Layer 8 of a small transformer language model trained on English Wikipedia (16 layers, counted from 0, width 64). Numbers have three digits each and are written without spaces.
In attention head 0, each number of a token's query is one row of weights dot the token's vector x. The head spreads its attention over the tokens so far by the softmax of query dot key.

Query weights of the head. A number n stands for (n - 500) times 0.0014.
q0: 442349560446451766519484441546629634359385452329483243413417535399232724240563517553627769376633518145640503693602584585552620583459621628455324542311495691283613409637391410377761651313590519
q1: 347412555738633454699591482480624588406348531442264761512632330479791552600428455419548625487383600650320742548263590701564583542201418497629667863541479440643516503600363358406710706640687516
q2: 665647457469586607416460558589344451291439675520425333256591351371608575589672507446499614499560738492668449528655602475553429551644699529702475619357237368399533286595537299128797647371399753
q3: 378580301536281596638563453244433549392861658517482536449455594457476582432305475792418501643550421608568456459562436371606604657685476518619408434392372415517599427329586889549291507355494901
q4: 372302631278439520487625289751392575435476463497386634545272629593583622689621358284697586549389274607493401534449291438598170508291413428461710580757573536343147616393580231479441802509629280
q5: 571376478626470453696498420525474527359508585541563423476390433496048361543457238323239652672441298626634327413427655491592602261229545380437647605361827560572406410429553677896275420709379490
q6: 540583733287330539498471526456403443487356500407473473614682470298428650622333557407486526454671517519382569447481690296378468316543603555474390633353650699247323479685452205548457685583536358
q7: 239474468288714621634566307483550549694411481269343215493778613550538707615586561519559638627724363577760656402524499513300225358529414353337715668669292221282367581490535488649450643747671450
q8: 460628270410450352510321583424706272443740391447568504580286638466378406363268586679434387766530441385433548203629092530453295527516268445331772074686523494670637481326469537606141391435712591
q9: 446407627398413457488677507576573698334496499416400718628435714582179469465386417392321541482484433424416451563479398530494574418727544416400348590515718622467376475455580637641262715444600557
q10: 538563332541502478331539501480636546370315753682593217375642367435524509416399465543702349570610585434508413517672500528507586407623534565550273264439544543497470332733633443430289702504708434
q11: 443382450540503584433524389700369542569475469507293268483306533720535355630795331385423194576457575466613470529489428752228376322642462245453190318765515329656652597703361476565332647872759465
q12: 496486343377214792512398558604522506628597519461344269492750458404715855341521501611512497554625520576659598520349879616301453408554754576561420656391195392349596697393431361564737360562450548
q13: 283701460365519712448475515495705364367590601448353378677252611391470469467353431725317445658567549352380808358648248565501312666645424292515717519533464639644660351391556352532381674493768525
q14: 370397449712419390482688423509458427377225420698417454597792533359437375669292422465419448591460500525474412540540671663309612374723524441239480346709508554300494569616355270664526685509398371
q15: 429305628300546351474578580272422435616168765496551400606633701448478309479633489564424625508465506552677672526511387217424706398624468418530490317571504666574513679536506583501407360747489512
q16: 600408387400446597800562325493215430360520594623566584666490462333345373423226393536544618443488294530590613650499430648693615727595342603732356523521749602421541527735449591537527537433374469
q17: 519546535393536562525383525463472492623375505172488456560606469523581593575707500538387415652649496390421319450692434558519319466582453578332224093618354315564557546513580740491121468615789458
q18: 616525306179327515551378463327654326477570429265613654515311487371492508395292606571577542403473598382657574685478579240540691614481280619459567582258402569562488675635681501186677361193488620
q19: 627434467432462503539604647604501488615360497660477393622695382674614450470566560481327454556436458576398488550407677578508678483644814535404452536416503462506502404526692542465677482331514384
q20: 269456674500509555418755539475399443429214453414367449356515403287528570593549309433508408360524613294669671484566473432429259565341363271713406451757591439429459570389545389490392601466519601
q21: 397316506499344259526635495565394500656316318542356654644523712646486492659544385302548453504256404567469525275439650596437761248438315419227442631273670447259536542532542543577571778782411375
q22: 569645602548456553740444690483395446446461368455509330449624195421454451471522485566382661459643525496476826383447545551529174591408534595644281728546638729388790494592185275556633331410596456
q23: 594730369526482500596474460375693611418673465480380737638699354525260595482425501531535484473542529634390497492587330645427534555524372656551449647455563452381384514649359491392470552585344703
q24: 433522550422546576555556447404407531507557413489609607618385653541431764414463564654544490445609520338521616282657450639508506503675501635300630618616381452350600550578625542440377837459483460
q25: 461398406427357289563388628445318342404360522418500468428011789422411305452324489687424442487334533494664404549485449336422401533624314353665576542311700358625587507509805614660402565406444591
q26: 364508498283669437329580569358565684542521621463588452250660350522542459410281713385497409658654725516402652755599446381435572614578586607331267495356572514637402571406638690182421460189575603
q27: 490448434384249402429387391708711454478338491500410720532503527716345482432619406518639460364538551597374326406516415476619505436631616328616411469653644465580347472319691517756379601410670496
q28: 598510494634278366477634591339531558407459496548353727393612506712575670374558505482563702224436440751513715420512295420477736542309420379664354534645627375676678587440568489820461675441510581
q29: 669411618526529540425658650278623321472254628586490726578758294757415504521573443616445552683346581628409404597711557250583744580568497370570414614408752679560504380481615648474445741539666512
q30: 717605622544669683523265353436719498469793678393664421401184195300358509471491509590802283535484539487554495702433502828520348645550416727819664875397517326729468425610480524356610473619192422
q31: 540603447472802560544418491312576332634543455450605456360540382604387693368319578813433488614604489586335658541567470447399478631591499561561455410366658396433652574488543629542555565539432401

Each question shows a short text with each token's key, already scaled and adjusted for position as the last token sees it. A number n stands for (n - 500) times 0.006.

Then comes the last token's vector x. A number n stands for (n - 500) times 0.01.

0 " in": 598474539347601612645533124521478449731210562556373526405587431573509508461484445505356544513443
1 " the": 668433458340567669628559062476512459741253589557334570350586415567442464515473435481312464514402
2 " S": 626510523416632634694620112483645565705234596591318600357521436590559396534453483555288434460349
3 "ec": 653477447295498634736602177517647565708254589515354622367559480605510403425448428462371365529348
4 "ond": 615501516286523602692625090531645495749321596545390649289523423573369299502428445501344393428389
5 " D": 622554594345615611710591158571660562716213577587371601384534430689475319482398469522346389488375
6 "iv": 603455534273551563664570191592567555719198591490429632361563486706431320439387478476373368527329
7 "ision": 610369525214464591672541119528535492742345563509419604282524441678353337449379431466324389420431
x: 616488641542524592645512552391529483495402426524512635484519441601598551496610484426703710503499409632624425427458487467607595500367433492382463351313724697387575568397890621777296251609497500
Which two tokens does the last token look at most, in order? 0 " in", 1 " the"

0 "pe": 573457549333579599690518159545458453739203559554380510382577438566496498472466439514347522509449
1 " and": 647381536283566638576519095509517462774213596551388529338524379585434442487435439500304467461404
2 " m": 716465507408599623720519221514470570711105608565387504346632500631487435467453472440326428513348
3 "ut": 696453466312517564675547200423518529681151616491395606296551495624385362424447460452328396484374
4 "ated": 684389530277509613646533161552471472772220569510428553325646459639315369381442487434367402457403
5 " p": 639530541404611634760544257643541529711127575564355555362611509634451404433379429448310361475386
6 "h": 620524497288521613740544241583607570733149544479395542370479445575430296464352439536306430444399
7 "age": 570400503214464647687545164616531515809240548510436533318534440591363318429367422466331373432456
x: 688424584526484561673514596481554413454428415580574559486389468600638542552691428425676674472496430570507368480424495465563625394413369547503509350346768741417648540539800629825295301566419566
Which token does the last token look at most, and with what share of its attention? 1 " and", with about 30%

0 " in": 598474539347601612645533124521478449731210562556373526405587431573509508461484445505356544513443
1 " the": 668433458340567669628559062476512459741253589557334570350586415567442464515473435481312464514402
2 " 199": 644432535388519609727566161460463530736231640591354548336570456598432473483454417512325441457355
3 "2": 647464491338479617709569141411497545741245619546440502257533471577391378517472418566258428439358
4 "–": 609417591343520583646560170529544543767157611587365503310536412627487416517438479592296454417382
5 "9": 614416549281498632681539177453558606750206577565443462307539442627428383521451426586265433454387
6 "6": 633439531256470618664522155441527579755205580573479469288540471630396369545440425608237415433408
7 " t": 657536588398628657673482277571576558771186611657395532302633509687431384483344471487319360491445
x: 567449611532497475760346704540523484578447423568603535374482464621572571566664493403598645384422445553434393449449690413583642445419424590444712358416660654455643600466914477834396336546577515
Which token does the last token look at most, and with what share of its attention? 1 " the", with about 50%

0 " a": 600489515350609612644530120543493432740218557557359513402581423563509484483474427499344523516447
1 " c": 689537518372587639695529216505571550718156566572409481367693472641513464472406439471303372504364
2 "and": 606466506270502592630544189484601550797207560511472554320634515618418358451407457522368323466415
3 "id": 622456536190460550612531204502565537785215517503477569277623497635356365456396454503346404469371
4 "ate": 611395535209467648631552135495530465777302545505463562260598451621336368399411448433352408502439
5 " for": 669424510319585649586525112488513464775215632561371570346567431641478479454454401419355418502384
6 " re": 667408555356598645640529152570494571807166633548332529395609432577528491427470438428415454475380
7 "-": 646376529344553577593542196573528535780124627536292480380565426599572467432443438506375514498306
x: 565500634628452511709498652336496493369415436552505530638444403706601664567778492403609637334392362596413437493555621462541462408428431649425547348362575647429691660584803595763453320529538551
To which token does the last token give the most attention? 5 " for"

0 "ed": 581466547332603589644529144541483425740219538552390527395579439575483487467472445515344530504446
1 ".": 632389555325516610625489106522478467777227593552422518328558383674461403460421488549300492515420
2 " The": 665418460343571637655536092514530475764278608572337561352582413581450440542420435516284489518388
3 "y": 655414424314473572648607080445568529741288601524435551310539415595472357485439447548272411437402
4 " in": 694437533352555649614585103470505530754231635540355556338603426625484499434504411444357485519391
5 "st": 689477567288577680638574201494529530726216621519338628338612472592417426497425433434379369474390
6 "e": 621380597239568629581542152547541529775238576424403581367558426613435404427375392436359441433396
7 "ad": 605383554215532602608562164602584489859278547460440610343550472650348353410408469447391421454392
x: 549519631594497525646522622503593502541407499596536548578419478637646589587791454352664675504538419658458414509436517508553616462454357635411590305376682610414547560543839561857320292489421544
To which token does the last token give the most attention? 1 "."

0 "ri": 573484544345598574647526132553483452735208559548390509394565438595524483462468449516349530495452
1 "k": 622382568269532592599531139557585537770250584508474553326480443684366302450348482581284414460494
2 "es": 609327508246537596577545099560562514807294537451461539312508435700447327424398483511322415490422
3 " from": 660395543300594672565532079446507483748236589539389550337554379656469478487436452473310479476421
4 " Mar": 618447544391573581691661185484589546677206598496380662338548483730478451406433456562298439506366
5 "k": 612425579293518580654621153517604504695234569473486648326486489724376321436342475608253430436452
6 " M": 640501591412574595782663174486528576630176610500425622336515505724479392458416502578281458468322
7 "c": 665509548343513555764631213498564571611172597446465620362545481729399397396418494536300428459289
x: 473537621679434533611524681505407485562406331562480605507517352602676650556581386458675640475470584627417462468532520490443642389438375594486632325393502743328573661544834576802313369596625511
Which token does the last token look at most, and with what share of its attention? 4 " Mar", with about 30%

0 "ev": 569505553358602569676534161559459449697185554531391527412564448587512504467473463510354528494457
1 "en": 661402566289500565679594136536492496756267546389422582315547474674347403364411454538379417474345
2 " N": 652461615425644612665588180435608551711249616523374646335531492750528426469402501583288444466368
3 "ug": 595402606326542609660625091504618541651278603461409676356486419698426397434431529519311397414392
4 "ent": 636408593232480633677574103523552498732317527471391649318526428675321366433400470515325393421407
5 ".": 619366567320479641625466101543464491768246599546427512302549370696408385452440518530331475493433
6 "\n": 602384578351511636671468126524473496786205618577377473349558392655482448439459528594320558509392
7 "\n": 596359560368522647672498138554522478780198613613341509345569373614502484453467499604307548528367
x: 618492648713636565654537650375512432442368445581586539511487400611659565494674433473538586448374457517362483442583651469571624412392490600364507322343619724348721606553833636775514337534547496
To which token does the last token give the most attention? 5 "."

0 "om": 583491537351579584685531139554465455720200562551379522387556437570504482473486460521342534503452
1 " pl": 646466569335577706687522215570545571760236609543343565328600478560472481528421419421304337405420
2 "ace": 543400570226501665619507111558574529835281561501443534325555417557355408451418424445349380427453
3 " with": 641388530277585653568501145503538486787175597570380525351556426614490457513422446477314469485395
4 " on": 654387579305621644564514120492512502774207580602387560397621389629459489441416446440357459476377
5 "ly": 651341550273601670547513115476494527775234574536404562363561397553428448443432447465375418444396
6 " s": 641465551356660681602496142541597593805184581603369497379562413569532430498451499456370407432395
7 "ix": 653404493245593649620451122444584559769255560575416550341567403592446375491451409462344410486413
x: 631473617569390563761454531484505561466455446529553576526430481557611475433788424399636627506482360701471519446575491516591653436399444405465606379322678689405648599520949559778441320539508433
To which token does the last token give the most attention? 7 "ix"

0 "ent": 580480555345589593682513156536475443725223536569388530392586438577483490475477455520344526509465
1 " a": 701471481364595640586522099552550470770234571569341508361588412634469439459464408444325416535407
2 " year": 635410572277545671643524119421484559753236579553393501310595394584403472451432431517358383471423
3 " s": 648466551348623684614488137525584596794185586589375471346570424568493448492465501448363391433404
4 "ab": 626438433273515613656576162568594577741229566459358543307569428588431359466409470473346338460407
5 "b": 610501457248489643651551172573633577795217545480437511339575482581411345502379452516298351413415
6 "at": 558459497210427605679551155562602523773229517475457530270547503584306278441413481508315397456416
7 "ical": 630428461206450631652547104548547492769287536505423566272569441581353359445455413399306377420451
x: 596501583530510603681530553404549581503363401556613517453396416621587476518697374463680691524443451591523464457420517520594524431408481495497555338334793735435516628462855628829307283575444541
Which token does the last token look at most, and with what share of its attention? 1 " a", with about 30%

0 ".": 592477551357581610672484142524449435730218563572393507395580423591497490474480464542338553529465
1 " The": 677434464339572632662546102503525489746276608574335582354579424586433438546416430512284483516387
2 "y": 659427420312466566649602087435566533733291595527447558309544425598464350493441444546270405431410
3 " sp": 680541492341560634723494247560560589731171584620353482348571489638457353502377509454312310449437
4 "ec": 656513485282468631757493287551553574726170588536431555340597540627412358392408455459352306531451
5 "ul": 616487460243407558676547185504581549750235555485432598228556528632377367413421440490306376465425
6 "ated": 651422525241472611624528141577507478779264539531419528293639458627303349400443481447344388449433
7 " that": 649387500341543668602468113511519466788204589555440472334556390622413375456444479468301443453463
x: 676453623590486593709500660424451481470443392606619600375378418591640371572713433423618701390416369582484467482519568460608597389380512580365527303395612729433544581566818652769400308453507569
To which token does the last token give the most attention? 7 " that"

0 " p": 582521530366615606698524173571485453712186544548373521404587457573504490472461444497339501499462
1 "os": 593380526307503587619577162584589491784233603443400573336512467688449277406452468477345366512393
2 "ition": 561359560240462612627496175590500477802234601504423543335573468616408363422375410443309377436423
3 " on": 645408600297578654601503122547482486784206593570392551378610392637415474423403448416369436471409
4 " the": 665419481328584684614523088492501466763235606573334554366599414570436471506456422472333455509423
5 " D": 635514586383677608694587183515642543701198592609350615410576433660507374481411446547334413520364
6 "S": 630500538372610632664583144491638561687209609589361627361477441650541338510417482537285383463377
7 "'s": 641451493286580652649536056533584514729254596575371538357515353593441371498427427502303426470427
x: 635491532557439609719555665377477483535451388483573510430490337557658521498738403415619630518431375568492543451533556516597573364392487489366547379335706658405652616547892669841339363509548549
To which token does the last token give the most attention? 4 " the"

0 "ame": 565472560349597596671518139543480429720225541555406517395571434582484489464471455523340536500470
1 " a": 698470485366596645584528085568553467762235566555344501368566401648469444448462408453324418529411
2 " f": 709532473366627652624491205489596590729174569606305486352654465596505452510406418489296325472421
3 "ound": 616408566269531633588466191458507527789220577587400551304645450581346437482422434443342381432399
4 "er": 605372510209519642613508103514518549809275528486458560331582460543315427453410412485357430468379
5 " m": 717471517388601623715521223521483583706133594575375505333643515624464413464441455428345416505340
6 "ember": 631372556302484615699576178456438529756222592478402619285604473626344482406462407459363433460357
7 " of": 668389528293558626630587108466495457738220614497405591341531441663434486421472427462330511494326
x: 610499650697494512658560643377576545469379396510583616467442419623583529523754451407574598482436459649496477420408568461560548477407566588454634315233549776369553663586773691799377421558549551
To which token does the last token give the most attention? 1 " a"

0 "our": 577480529350590604664534128549478438731220550563368535385573434552498506470487431508344516494445
1 " out": 673423573332575644575571137526514548797196594557374571377615429588440501444428439455391398435375
2 " of": 648397527274601638575538111488533463794216601540396531364538412612473490453450413461334496494382
3 " n": 693450546363703628590509225440620524799231590576352559362606492689543467474430444474358433493375
4 "in": 658412474352616597577586136411588511784296566512391653315595464679471406438448431497329447532345
5 "et": 633413502293548610609600161474559458764294560508385611330577494670413308394394442442358426514356
6 "y": 652374455253472591602593100489536469754303563447469565285541433663426320405396441493317408457423
7 " m": 711489506393602621722548206527482561693133584552389515331613500659488385458434463438330424510349
x: 584519623522418541732429666520526457532478328596680525417477388559591512661659441343624623445355319663446457424556607422576532384448421515500619290343529664436642651532854599818488346542553506
To which token does the last token give the most attention? 2 " of"

0 ".": 592477551357581610672484142524449435730218563572393507395580423591497490474480464542338553529465
1 "\n": 603411574356529631678489128524476472781187616573367495358572397620492472446456497573310545530392
2 "\n": 598382571360525645678496136546504474782195614595352505346571378607493483455461492581305537537379
3 "The": 663395453346535664673535087510522476756265618591327548342560399557442452557438434535291499512389
4 " D": 648510562371645593701591171542642539720204590610361604394564425654507355484416444557327420518353
5 "S": 634504530380599626671587137493645563691208607592366628356474440641553330524418484549279394456373
6 " cont": 660442542377531658692547216614385536757173662567296578323584438608420455444460486414398405507393
7 "est": 669406559242460682721514235521481557766208609512378565279599493540306450435430452465384396418414
x: 570445704600510536641555631438550599467387302570518522548518539629554532566649504457719604429433378580465471567521509424603589485312420571467579320364664695442613640465870535761266269566380571
To which token does the last token give the most attention? 0 "."

0 "d": 568493552349604594671533156558490443732213543542393523412567443581504476476467454522349537501458
1 "g": 626414561261556553659552157593566504755219545466451581342522421653311321464356453537302411472410
2 "ell": 575376626192463596666566145563542540799251546437479599326463445636340360430414446506321469424438
3 ".": 606370556308479632618458104545455490792242586544453489308541373679415389470444518541313495496448
4 " In": 668411573394564655630596114443465565725241629537338606328548404668445483425474446504337484521378
5 " 196": 663441600351513647722556167402429557708189600521412520362545444692403504448514448483355460481336
6 "8": 655447554336461654722558169376436604706201587494461496280554473656373453500516477532273450440352
7 " he": 616455525342597633556507093523583558754219612570403462321565429616464435510389445558261378371446
x: 544471594580486553628461688390493532507512389556575620504497410675582427581624430431665622397405357421459375503418520464569571407421491492266640316372662662413668623477918627818450310492599517
Which token does the last token look at most, and with what share of its attention? 3 ".", with about 80%

0 " (": 597458550361580592662525138511475460736191580580372513414594443586532515467475460571337572515430
1 "D": 663494575374614599686593213515627553730174564595407565388549449684496344465436481574310416518376
2 "O": 654522522392545583697590180456616554652237564587376592312548447716518315428420489562254367506412
3 "S": 638525517365540613668598112462613559682257604556390606298462445691515308503427498550258379458405
4 "),": 621402516292527619568543120526570485806216579580436498352505426684468425490428474596277502506375
5 " a": 685453443354570613583545079556591494775224557585349501364570416645497402474467422503319441516390
6 " b": 628548455338589620641533216551654597775163566638401485365650502575481403557370436547274358434432
7 "ro": 623535477272544592540533171528640567738243549606387553326554504627513334482403359508283307431460
x: 606498525518479487626477603334496496497436440530511533426423471598605464505677333429669688408504441576377382547278586455527475365513364468448676360372697720419645610555853471848457307652590514
To which token does the last token give the most attention? 5 " a"

0 " m": 597510523359606603694519165545467463711176554543383507398592455568504488477475455499348516501453
1 "et": 622434522295516613678578195537525508781192580501378565348548492609375330404390452457348400489381
2 "h": 658456501239482583729530185529558536772206548445434529314472437591371313448371466536321461444393
3 "od": 592453515192418596705575164584574514817223539488497546319534488625325311417388473547352400485440
4 " of": 647405502263561614598544118508538460805227593523409549349527424651470423447431418470318503496378
5 " s": 653479529367637675620524134533597589789168572576370499377556419598546410491442494464349415449383
6 "ite": 619374467243552667587511087468584491800283570527425546331580414608437396458382427453326413464429
7 "-": 632432495299566579570557144562577497796171594552348492370573427640572392446405432531323490485355
x: 574499634558467515697526655372502485426433462545551549571429302697596610604802411379600670369426376558395436464475612474576478390442436597428531358329603695452631628607829566738407288517620573
To which token does the last token give the most attention? 7 "-"

0 "in": 576462537352585586667539128535485449736231553551396552381569442587488480466489451532334539508444
1 "ess": 625390535208495584677565109490543510760271551447446592289521447633353390446430458505320438476403
2 "man": 587371506260459595683600045503453541775306546450472595291502416590354407442458461515331431451385
3 " T": 634526611412608630732576209515579555717213620615389618332543488714451366492370505552273414482398
4 "om": 639474564322506601751582187520527529674237624546409671303457428680398329483392500527291390494398
5 "m": 668480546308507592763614228553515567665222585483435634290499514672361329471363467541265409476374
6 "y": 651424486284417557695629119474526531705277590446486592282478444683386312436413484541283395408402
7 " Ar": 629531460359455598736648063488559624670231572493363603317486435624438397477487473540251408412401
x: 532514605458358689643609583367537420477413373567567550430473342703643549551588479433594581516462381532373498510482538463497511302354406567375575360343588801346532675484872603798368333601517476
To which token does the last token give the most attention? 0 "in"